Layer 8 of a small transformer language model trained on English Wikipedia (11 layers, counted from 0, width 128).
A neuron's activation on a vector x is GELU(weights . x), where the dot is the dot product.

Input weights of the MLP neurons that the questions are about. A number n stands for (n - 128) times 0.0068.
n122: 81, 146, 158, 159, 150, 134, 155, 139, 115, 89, 99, 165, 145, 141, 127, 115, 117, 132, 153, 105, 153, 134, 71, 136, 129, 124, 114, 193, 140, 190, 99, 93, 147, 116, 120, 132, 215, 192, 165, 104, 132, 123, 90, 167, 138, 170, 90, 173, 162, 127, 139, 101, 151, 160, 91, 149, 166, 138, 92, 177, 96, 144, 128, 120, 88, 154, 86, 127, 154, 91, 51, 144, 87, 134, 87, 168, 159, 105, 165, 113, 137, 108, 90, 135, 112, 83, 122, 202, 155, 123, 91, 94, 130, 104, 125, 123, 97, 150, 145, 125, 65, 135, 130, 168, 115, 133, 155, 112, 129, 156, 84, 116, 105, 183, 156, 105, 116, 185, 138, 99, 98, 150, 103, 143, 163, 124, 143, 163
n259: 130, 132, 112, 139, 51, 112, 126, 121, 109, 116, 142, 160, 171, 73, 140, 160, 167, 78, 122, 174, 118, 96, 77, 155, 173, 138, 100, 142, 80, 89, 124, 161, 180, 133, 89, 166, 127, 129, 146, 130, 149, 134, 209, 174, 130, 121, 88, 99, 123, 150, 215, 110, 160, 175, 176, 110, 108, 104, 133, 77, 133, 139, 140, 142, 145, 164, 145, 168, 89, 112, 94, 151, 104, 116, 135, 95, 129, 191, 103, 109, 170, 82, 147, 132, 114, 152, 127, 127, 109, 91, 139, 46, 92, 70, 134, 43, 105, 159, 155, 154, 176, 163, 133, 136, 99, 110, 131, 157, 93, 90, 168, 119, 110, 138, 130, 92, 87, 153, 135, 64, 162, 121, 127, 131, 138, 96, 118, 65
n365: 98, 125, 155, 158, 191, 151, 98, 147, 99, 171, 130, 90, 131, 119, 65, 151, 141, 161, 116, 164, 123, 137, 127, 153, 99, 143, 171, 83, 104, 184, 120, 171, 72, 160, 107, 93, 172, 213, 96, 172, 111, 157, 149, 127, 49, 112, 100, 89, 121, 143, 99, 102, 152, 143, 105, 160, 103, 154, 102, 174, 147, 87, 188, 148, 139, 73, 182, 105, 123, 138, 122, 90, 112, 89, 160, 139, 112, 83, 123, 171, 147, 111, 119, 96, 166, 76, 159, 168, 152, 151, 115, 123, 114, 107, 76, 147, 68, 122, 87, 146, 132, 105, 119, 168, 142, 118, 183, 138, 146, 75, 75, 174, 155, 135, 83, 119, 116, 135, 90, 88, 122, 131, 157, 134, 106, 144, 150, 157
n367: 119, 131, 145, 137, 163, 120, 166, 130, 80, 161, 117, 172, 221, 79, 97, 95, 129, 160, 156, 155, 86, 138, 111, 170, 108, 102, 93, 123, 139, 92, 150, 107, 130, 117, 114, 160, 154, 143, 110, 138, 143, 90, 178, 98, 152, 120, 132, 160, 101, 160, 119, 124, 129, 116, 199, 109, 110, 131, 144, 126, 115, 130, 128, 152, 128, 99, 123, 91, 116, 132, 141, 125, 97, 155, 99, 138, 138, 115, 105, 149, 131, 73, 115, 147, 131, 132, 64, 75, 76, 115, 143, 91, 154, 152, 86, 107, 181, 160, 125, 149, 147, 149, 226, 109, 132, 116, 100, 138, 105, 139, 123, 127, 111, 147, 114, 129, 181, 119, 128, 92, 77, 178, 158, 188, 131, 125, 117, 181
n387: 130, 73, 140, 163, 112, 178, 149, 86, 141, 155, 112, 123, 165, 94, 126, 131, 156, 152, 85, 92, 148, 95, 102, 110, 65, 135, 173, 109, 90, 143, 157, 107, 87, 121, 88, 124, 134, 133, 74, 128, 58, 154, 87, 120, 140, 112, 172, 98, 111, 114, 109, 84, 120, 133, 172, 149, 142, 96, 111, 124, 81, 116, 147, 134, 92, 134, 162, 129, 130, 140, 106, 79, 136, 215, 118, 118, 97, 146, 141, 133, 140, 159, 174, 171, 227, 122, 165, 137, 108, 84, 75, 59, 104, 127, 83, 146, 130, 151, 127, 117, 121, 111, 139, 126, 189, 183, 158, 154, 121, 112, 147, 95, 147, 113, 86, 62, 166, 167, 107, 146, 165, 160, 156, 154, 107, 164, 134, 115
n446: 163, 123, 63, 116, 175, 119, 144, 133, 115, 185, 103, 165, 120, 125, 89, 118, 129, 144, 182, 176, 91, 92, 120, 119, 182, 102, 83, 150, 112, 122, 94, 109, 139, 142, 168, 112, 157, 215, 88, 155, 166, 97, 128, 126, 96, 153, 132, 115, 132, 162, 154, 176, 80, 159, 134, 95, 106, 170, 117, 112, 146, 83, 107, 249, 136, 111, 102, 154, 139, 103, 121, 137, 143, 94, 144, 141, 134, 125, 113, 117, 103, 127, 139, 117, 130, 151, 150, 138, 87, 109, 90, 115, 86, 116, 106, 117, 109, 103, 103, 119, 131, 162, 104, 105, 87, 125, 87, 149, 110, 171, 138, 129, 127, 109, 73, 126, 106, 171, 85, 173, 121, 175, 140, 121, 151, 149, 78, 100
n476: 123, 132, 106, 152, 92, 128, 180, 135, 114, 81, 127, 129, 114, 153, 111, 104, 131, 137, 134, 117, 110, 148, 117, 169, 157, 120, 122, 141, 149, 147, 104, 123, 70, 133, 113, 135, 71, 75, 140, 115, 120, 97, 139, 71, 82, 137, 102, 108, 151, 180, 127, 190, 149, 133, 145, 152, 100, 151, 142, 146, 109, 170, 129, 143, 79, 104, 132, 167, 159, 133, 154, 111, 124, 104, 153, 110, 114, 98, 126, 155, 96, 118, 166, 152, 125, 157, 125, 100, 125, 156, 128, 108, 134, 137, 120, 157, 85, 85, 138, 141, 159, 130, 139, 97, 120, 162, 156, 72, 134, 129, 126, 137, 120, 90, 111, 159, 166, 145, 122, 142, 108, 169, 167, 108, 103, 126, 155, 107
n479: 123, 121, 101, 170, 154, 116, 133, 172, 74, 129, 129, 95, 89, 95, 161, 135, 108, 85, 127, 162, 181, 105, 151, 133, 157, 150, 112, 156, 51, 122, 112, 123, 159, 133, 177, 150, 111, 159, 106, 74, 129, 96, 156, 97, 125, 185, 118, 121, 127, 114, 138, 114, 144, 151, 156, 162, 89, 157, 147, 160, 189, 80, 143, 142, 114, 79, 148, 147, 139, 119, 94, 100, 134, 163, 89, 128, 117, 75, 107, 101, 75, 104, 148, 93, 198, 185, 132, 97, 159, 109, 131, 153, 163, 154, 116, 99, 95, 118, 80, 161, 78, 125, 176, 125, 155, 121, 94, 126, 116, 110, 166, 84, 137, 131, 132, 137, 140, 130, 120, 153, 135, 162, 143, 54, 113, 109, 105, 125

Each question shows a token from some text and the vector x that enters the MLP there. A number n stands for (n - 128) times 0.037.

" W": 167, 117, 151, 137, 135, 98, 114, 134, 59, 120, 146, 113, 92, 123, 153, 132, 106, 172, 112, 137, 108, 84, 150, 140, 89, 146, 140, 149, 153, 168, 115, 122, 131, 108, 134, 125, 125, 148, 125, 137, 144, 112, 74, 101, 138, 120, 114, 126, 22, 165, 58, 145, 186, 124, 125, 100, 126, 166, 145, 137, 162, 128, 130, 117, 168, 171, 115, 132, 114, 157, 173, 91, 128, 85, 164, 133, 92, 125, 145, 157, 127, 131, 125, 130, 110, 106, 95, 95, 143, 112, 93, 183, 157, 147, 143, 126, 149, 168, 120, 126, 117, 102, 120, 177, 123, 162, 123, 132, 135, 142, 148, 110, 56, 117, 156, 128, 137, 110, 108, 145, 150, 127, 156, 109, 92, 154, 93, 122
The neuron with the highest activation: n365

"ik": 146, 114, 146, 144, 107, 84, 114, 177, 100, 79, 166, 145, 88, 144, 198, 129, 139, 156, 100, 131, 110, 96, 93, 142, 79, 147, 129, 145, 158, 104, 91, 114, 130, 89, 139, 76, 111, 132, 109, 181, 153, 147, 91, 136, 144, 152, 105, 119, 113, 164, 107, 128, 156, 150, 144, 123, 129, 127, 129, 161, 122, 145, 89, 110, 122, 160, 113, 128, 118, 119, 104, 88, 163, 76, 117, 159, 89, 135, 162, 181, 90, 200, 114, 107, 149, 111, 127, 116, 124, 93, 123, 139, 185, 120, 167, 115, 150, 163, 115, 144, 115, 148, 109, 136, 112, 131, 143, 125, 122, 147, 128, 102, 123, 107, 154, 145, 106, 81, 125, 151, 151, 105, 178, 94, 125, 159, 105, 138
The two highest activations, in order: n479, n122

"V": 138, 99, 142, 115, 127, 118, 147, 123, 70, 95, 154, 132, 74, 110, 147, 133, 101, 158, 143, 160, 118, 115, 91, 146, 82, 130, 138, 145, 180, 158, 110, 138, 123, 114, 127, 118, 127, 140, 132, 171, 158, 121, 108, 110, 132, 136, 110, 119, 87, 145, 98, 118, 146, 128, 127, 117, 114, 113, 165, 133, 140, 129, 149, 157, 150, 159, 116, 117, 108, 146, 125, 93, 155, 104, 140, 117, 85, 113, 145, 175, 137, 155, 89, 126, 117, 90, 93, 142, 144, 142, 101, 146, 192, 156, 118, 131, 129, 149, 113, 126, 103, 137, 105, 165, 131, 105, 143, 125, 121, 161, 182, 85, 39, 150, 137, 136, 130, 132, 106, 136, 164, 125, 158, 142, 113, 123, 78, 121
The most active neuron and its activation: n365, at about 1.4

"ip": 135, 100, 130, 120, 107, 126, 136, 117, 94, 95, 163, 118, 82, 121, 169, 128, 73, 181, 130, 160, 112, 95, 97, 163, 102, 151, 125, 121, 214, 111, 141, 113, 155, 117, 129, 68, 138, 128, 118, 155, 146, 123, 97, 105, 120, 131, 104, 121, 160, 141, 126, 107, 148, 115, 115, 117, 109, 125, 127, 138, 134, 139, 123, 136, 162, 167, 111, 103, 106, 156, 145, 104, 154, 106, 120, 142, 78, 113, 163, 162, 136, 154, 92, 123, 140, 98, 71, 137, 162, 131, 99, 115, 179, 168, 162, 139, 141, 139, 153, 138, 118, 149, 117, 140, 138, 111, 129, 158, 112, 139, 177, 67, 71, 122, 181, 122, 149, 123, 112, 119, 145, 123, 165, 121, 112, 123, 91, 135
The neuron with the highest activation: n122

" (": 149, 104, 134, 127, 121, 142, 111, 115, 68, 72, 147, 110, 64, 122, 154, 134, 93, 154, 131, 137, 132, 98, 129, 152, 91, 128, 137, 103, 158, 151, 94, 102, 126, 113, 156, 94, 145, 109, 119, 173, 159, 137, 104, 111, 131, 181, 124, 131, 77, 163, 112, 131, 165, 119, 129, 112, 128, 135, 147, 132, 111, 145, 94, 119, 163, 145, 82, 158, 93, 124, 123, 82, 124, 78, 100, 129, 123, 137, 173, 172, 134, 162, 134, 130, 125, 119, 100, 95, 134, 148, 104, 165, 171, 157, 138, 134, 138, 144, 133, 125, 132, 155, 121, 150, 137, 101, 115, 165, 154, 144, 158, 97, 89, 130, 129, 118, 135, 134, 155, 121, 156, 128, 174, 131, 101, 135, 64, 117
The two highest activations, in order: n479, n476

"3": 164, 131, 127, 152, 128, 116, 141, 138, 75, 96, 135, 148, 133, 129, 163, 128, 117, 156, 94, 123, 137, 115, 115, 125, 66, 103, 126, 115, 177, 116, 125, 146, 163, 159, 116, 108, 113, 119, 131, 170, 142, 110, 99, 84, 176, 134, 95, 127, 143, 120, 97, 112, 176, 141, 115, 78, 126, 119, 135, 141, 109, 133, 139, 145, 173, 181, 76, 140, 118, 134, 138, 118, 97, 83, 146, 150, 110, 174, 178, 141, 148, 119, 114, 147, 62, 140, 95, 127, 110, 112, 122, 119, 185, 114, 132, 164, 143, 142, 128, 120, 153, 131, 103, 144, 143, 146, 131, 145, 125, 140, 190, 77, 111, 132, 132, 133, 61, 128, 91, 173, 152, 135, 112, 135, 100, 147, 114, 108
The most active neuron and its activation: n259, at about 1.1

" 200": 158, 116, 148, 144, 118, 104, 152, 123, 97, 61, 123, 162, 108, 115, 140, 128, 110, 144, 125, 158, 147, 120, 115, 156, 88, 117, 122, 99, 160, 122, 105, 131, 145, 113, 95, 118, 115, 103, 151, 155, 217, 139, 110, 139, 180, 139, 91, 106, 84, 110, 100, 104, 183, 118, 106, 93, 129, 123, 127, 148, 165, 128, 145, 141, 191, 196, 78, 133, 108, 143, 130, 106, 89, 120, 119, 162, 82, 183, 170, 115, 136, 161, 131, 139, 106, 115, 102, 95, 153, 123, 118, 119, 178, 137, 138, 171, 126, 169, 105, 119, 163, 121, 131, 163, 115, 116, 146, 163, 112, 146, 169, 108, 141, 113, 171, 100, 118, 129, 85, 123, 128, 84, 158, 129, 82, 137, 79, 110
The most active neuron and its activation: n259, at about 2.9

"ong": 125, 128, 150, 152, 96, 120, 133, 159, 73, 107, 155, 130, 82, 99, 156, 149, 76, 159, 115, 148, 111, 110, 95, 134, 79, 144, 119, 121, 142, 113, 134, 156, 183, 119, 142, 77, 112, 138, 125, 182, 141, 127, 88, 121, 131, 155, 137, 124, 103, 111, 73, 119, 145, 110, 140, 106, 117, 145, 132, 147, 133, 167, 120, 135, 153, 138, 142, 104, 126, 120, 126, 87, 156, 111, 141, 166, 117, 106, 132, 179, 114, 168, 103, 131, 95, 122, 130, 91, 128, 117, 88, 147, 161, 179, 153, 133, 150, 151, 125, 144, 140, 108, 107, 149, 134, 114, 139, 143, 103, 157, 145, 95, 105, 120, 116, 120, 107, 103, 135, 171, 180, 99, 156, 111, 117, 143, 103, 105
The neuron with the highest activation: n479

"ung": 140, 119, 149, 147, 129, 122, 140, 135, 74, 105, 156, 154, 97, 120, 147, 134, 72, 175, 120, 136, 87, 113, 102, 125, 108, 138, 128, 110, 141, 120, 137, 112, 159, 108, 153, 91, 139, 98, 113, 160, 175, 124, 91, 139, 130, 175, 117, 112, 106, 159, 63, 132, 131, 73, 151, 112, 109, 142, 147, 163, 142, 153, 113, 121, 171, 134, 123, 123, 100, 103, 126, 117, 165, 104, 152, 134, 111, 111, 157, 199, 111, 159, 114, 122, 103, 103, 107, 94, 141, 128, 111, 160, 162, 139, 150, 136, 114, 140, 101, 139, 159, 148, 142, 144, 113, 142, 126, 131, 127, 167, 110, 97, 59, 91, 166, 132, 84, 115, 132, 170, 178, 118, 161, 129, 98, 138, 88, 130
The three highest activations, in order: n476, n446, n367

"so": 145, 125, 138, 158, 130, 121, 138, 143, 61, 102, 143, 140, 114, 131, 126, 142, 81, 185, 150, 120, 127, 113, 113, 137, 108, 136, 109, 83, 136, 98, 144, 108, 177, 127, 107, 102, 131, 114, 88, 123, 161, 131, 101, 129, 168, 132, 128, 125, 95, 169, 63, 130, 129, 72, 130, 91, 113, 160, 123, 153, 129, 147, 88, 104, 141, 146, 76, 159, 135, 164, 116, 116, 134, 108, 129, 158, 110, 114, 183, 167, 112, 153, 135, 135, 112, 106, 109, 82, 147, 108, 112, 175, 172, 154, 171, 138, 130, 134, 142, 143, 149, 133, 107, 137, 129, 127, 135, 131, 136, 149, 112, 94, 51, 159, 169, 113, 120, 107, 112, 169, 169, 137, 156, 125, 94, 141, 82, 115
The most active neuron and its activation: n367, at about 1.2

" G": 147, 102, 143, 121, 125, 127, 117, 149, 57, 84, 153, 140, 113, 127, 136, 152, 95, 202, 125, 131, 107, 85, 115, 147, 108, 139, 101, 107, 170, 143, 96, 120, 140, 120, 173, 113, 158, 120, 139, 134, 188, 132, 102, 95, 145, 152, 117, 125, 29, 150, 91, 129, 163, 110, 124, 121, 121, 149, 146, 178, 130, 131, 127, 153, 160, 155, 117, 135, 110, 128, 192, 99, 135, 90, 115, 140, 89, 137, 147, 188, 117, 149, 115, 137, 125, 135, 92, 108, 150, 114, 103, 172, 152, 135, 133, 146, 143, 121, 139, 102, 130, 98, 79, 147, 137, 120, 144, 150, 113, 179, 137, 110, 54, 106, 140, 125, 107, 98, 132, 143, 137, 99, 170, 122, 106, 129, 101, 121
The three highest activations, in order: n446, n476, n367

" head": 160, 110, 137, 151, 113, 121, 110, 155, 70, 103, 149, 142, 57, 119, 160, 105, 67, 166, 131, 151, 123, 148, 100, 149, 109, 111, 124, 162, 172, 121, 126, 132, 158, 95, 137, 95, 132, 127, 110, 160, 148, 131, 102, 149, 113, 144, 95, 134, 122, 128, 100, 137, 178, 101, 131, 123, 130, 127, 136, 146, 101, 147, 79, 123, 154, 159, 77, 104, 92, 142, 144, 78, 128, 113, 148, 137, 77, 143, 165, 178, 120, 159, 123, 116, 127, 100, 84, 103, 144, 143, 110, 146, 166, 166, 159, 145, 155, 140, 124, 143, 144, 129, 112, 164, 111, 130, 123, 153, 123, 95, 152, 122, 107, 104, 124, 111, 154, 118, 141, 168, 165, 100, 155, 104, 120, 135, 100, 116
The neuron with the highest activation: n476

"up": 147, 84, 145, 157, 148, 111, 110, 127, 88, 104, 183, 116, 81, 101, 162, 138, 96, 129, 114, 160, 112, 113, 139, 136, 66, 139, 125, 95, 180, 126, 149, 119, 155, 92, 96, 52, 144, 127, 80, 150, 152, 130, 79, 121, 137, 136, 150, 115, 107, 129, 105, 128, 153, 87, 132, 117, 121, 138, 133, 147, 157, 137, 58, 125, 171, 154, 105, 136, 126, 132, 132, 99, 169, 104, 178, 159, 100, 102, 201, 158, 143, 175, 125, 133, 126, 106, 111, 139, 108, 132, 100, 148, 168, 149, 178, 167, 144, 121, 123, 149, 134, 134, 110, 150, 134, 94, 141, 138, 104, 161, 152, 113, 75, 90, 174, 96, 119, 137, 119, 124, 149, 131, 140, 123, 128, 134, 107, 104
The neuron with the highest activation: n387

"ent": 136, 80, 165, 174, 127, 109, 134, 126, 86, 106, 150, 137, 77, 92, 163, 151, 84, 141, 131, 139, 143, 112, 105, 156, 102, 153, 129, 139, 170, 139, 104, 122, 147, 117, 93, 59, 132, 137, 83, 136, 154, 118, 63, 121, 120, 126, 123, 143, 138, 96, 141, 141, 162, 102, 134, 142, 106, 138, 151, 157, 136, 145, 106, 114, 153, 141, 76, 118, 141, 112, 139, 116, 146, 97, 152, 140, 110, 140, 187, 157, 125, 149, 110, 100, 112, 97, 89, 120, 137, 136, 100, 131, 204, 139, 154, 155, 111, 127, 109, 121, 175, 133, 72, 145, 138, 102, 168, 171, 106, 173, 128, 92, 87, 102, 203, 129, 123, 114, 129, 159, 134, 118, 144, 134, 124, 160, 92, 137
The neuron with the highest activation: n122

"ology": 135, 97, 137, 156, 105, 115, 111, 114, 96, 113, 139, 132, 79, 137, 151, 126, 80, 119, 111, 111, 145, 116, 117, 147, 90, 115, 115, 112, 192, 124, 116, 137, 147, 127, 96, 75, 111, 138, 131, 175, 191, 87, 84, 118, 159, 132, 97, 112, 107, 125, 104, 152, 184, 104, 140, 96, 114, 149, 150, 153, 171, 156, 109, 132, 169, 159, 122, 118, 125, 145, 142, 91, 137, 109, 140, 120, 87, 122, 147, 182, 160, 153, 97, 126, 83, 132, 89, 130, 126, 130, 99, 146, 195, 155, 122, 158, 131, 129, 121, 135, 138, 129, 105, 148, 141, 129, 158, 168, 112, 154, 159, 106, 126, 103, 159, 114, 120, 125, 139, 182, 142, 144, 135, 117, 81, 124, 109, 106
The most active neuron and its activation: n476, at about 1.2

" or": 142, 86, 140, 158, 126, 173, 120, 106, 93, 110, 123, 125, 70, 127, 108, 154, 76, 133, 136, 132, 137, 116, 110, 152, 85, 124, 99, 85, 170, 143, 134, 121, 137, 148, 96, 77, 135, 113, 117, 148, 144, 101, 77, 113, 165, 148, 138, 100, 127, 134, 71, 93, 158, 116, 135, 112, 130, 104, 136, 145, 126, 132, 153, 122, 163, 180, 110, 138, 146, 116, 139, 71, 139, 97, 151, 142, 83, 131, 141, 144, 144, 147, 151, 140, 91, 134, 89, 121, 143, 127, 123, 141, 177, 158, 154, 179, 145, 180, 117, 118, 188, 145, 107, 137, 114, 87, 106, 141, 127, 150, 133, 141, 142, 154, 148, 127, 131, 105, 127, 169, 177, 130, 142, 95, 125, 131, 76, 104
The neuron with the highest activation: n387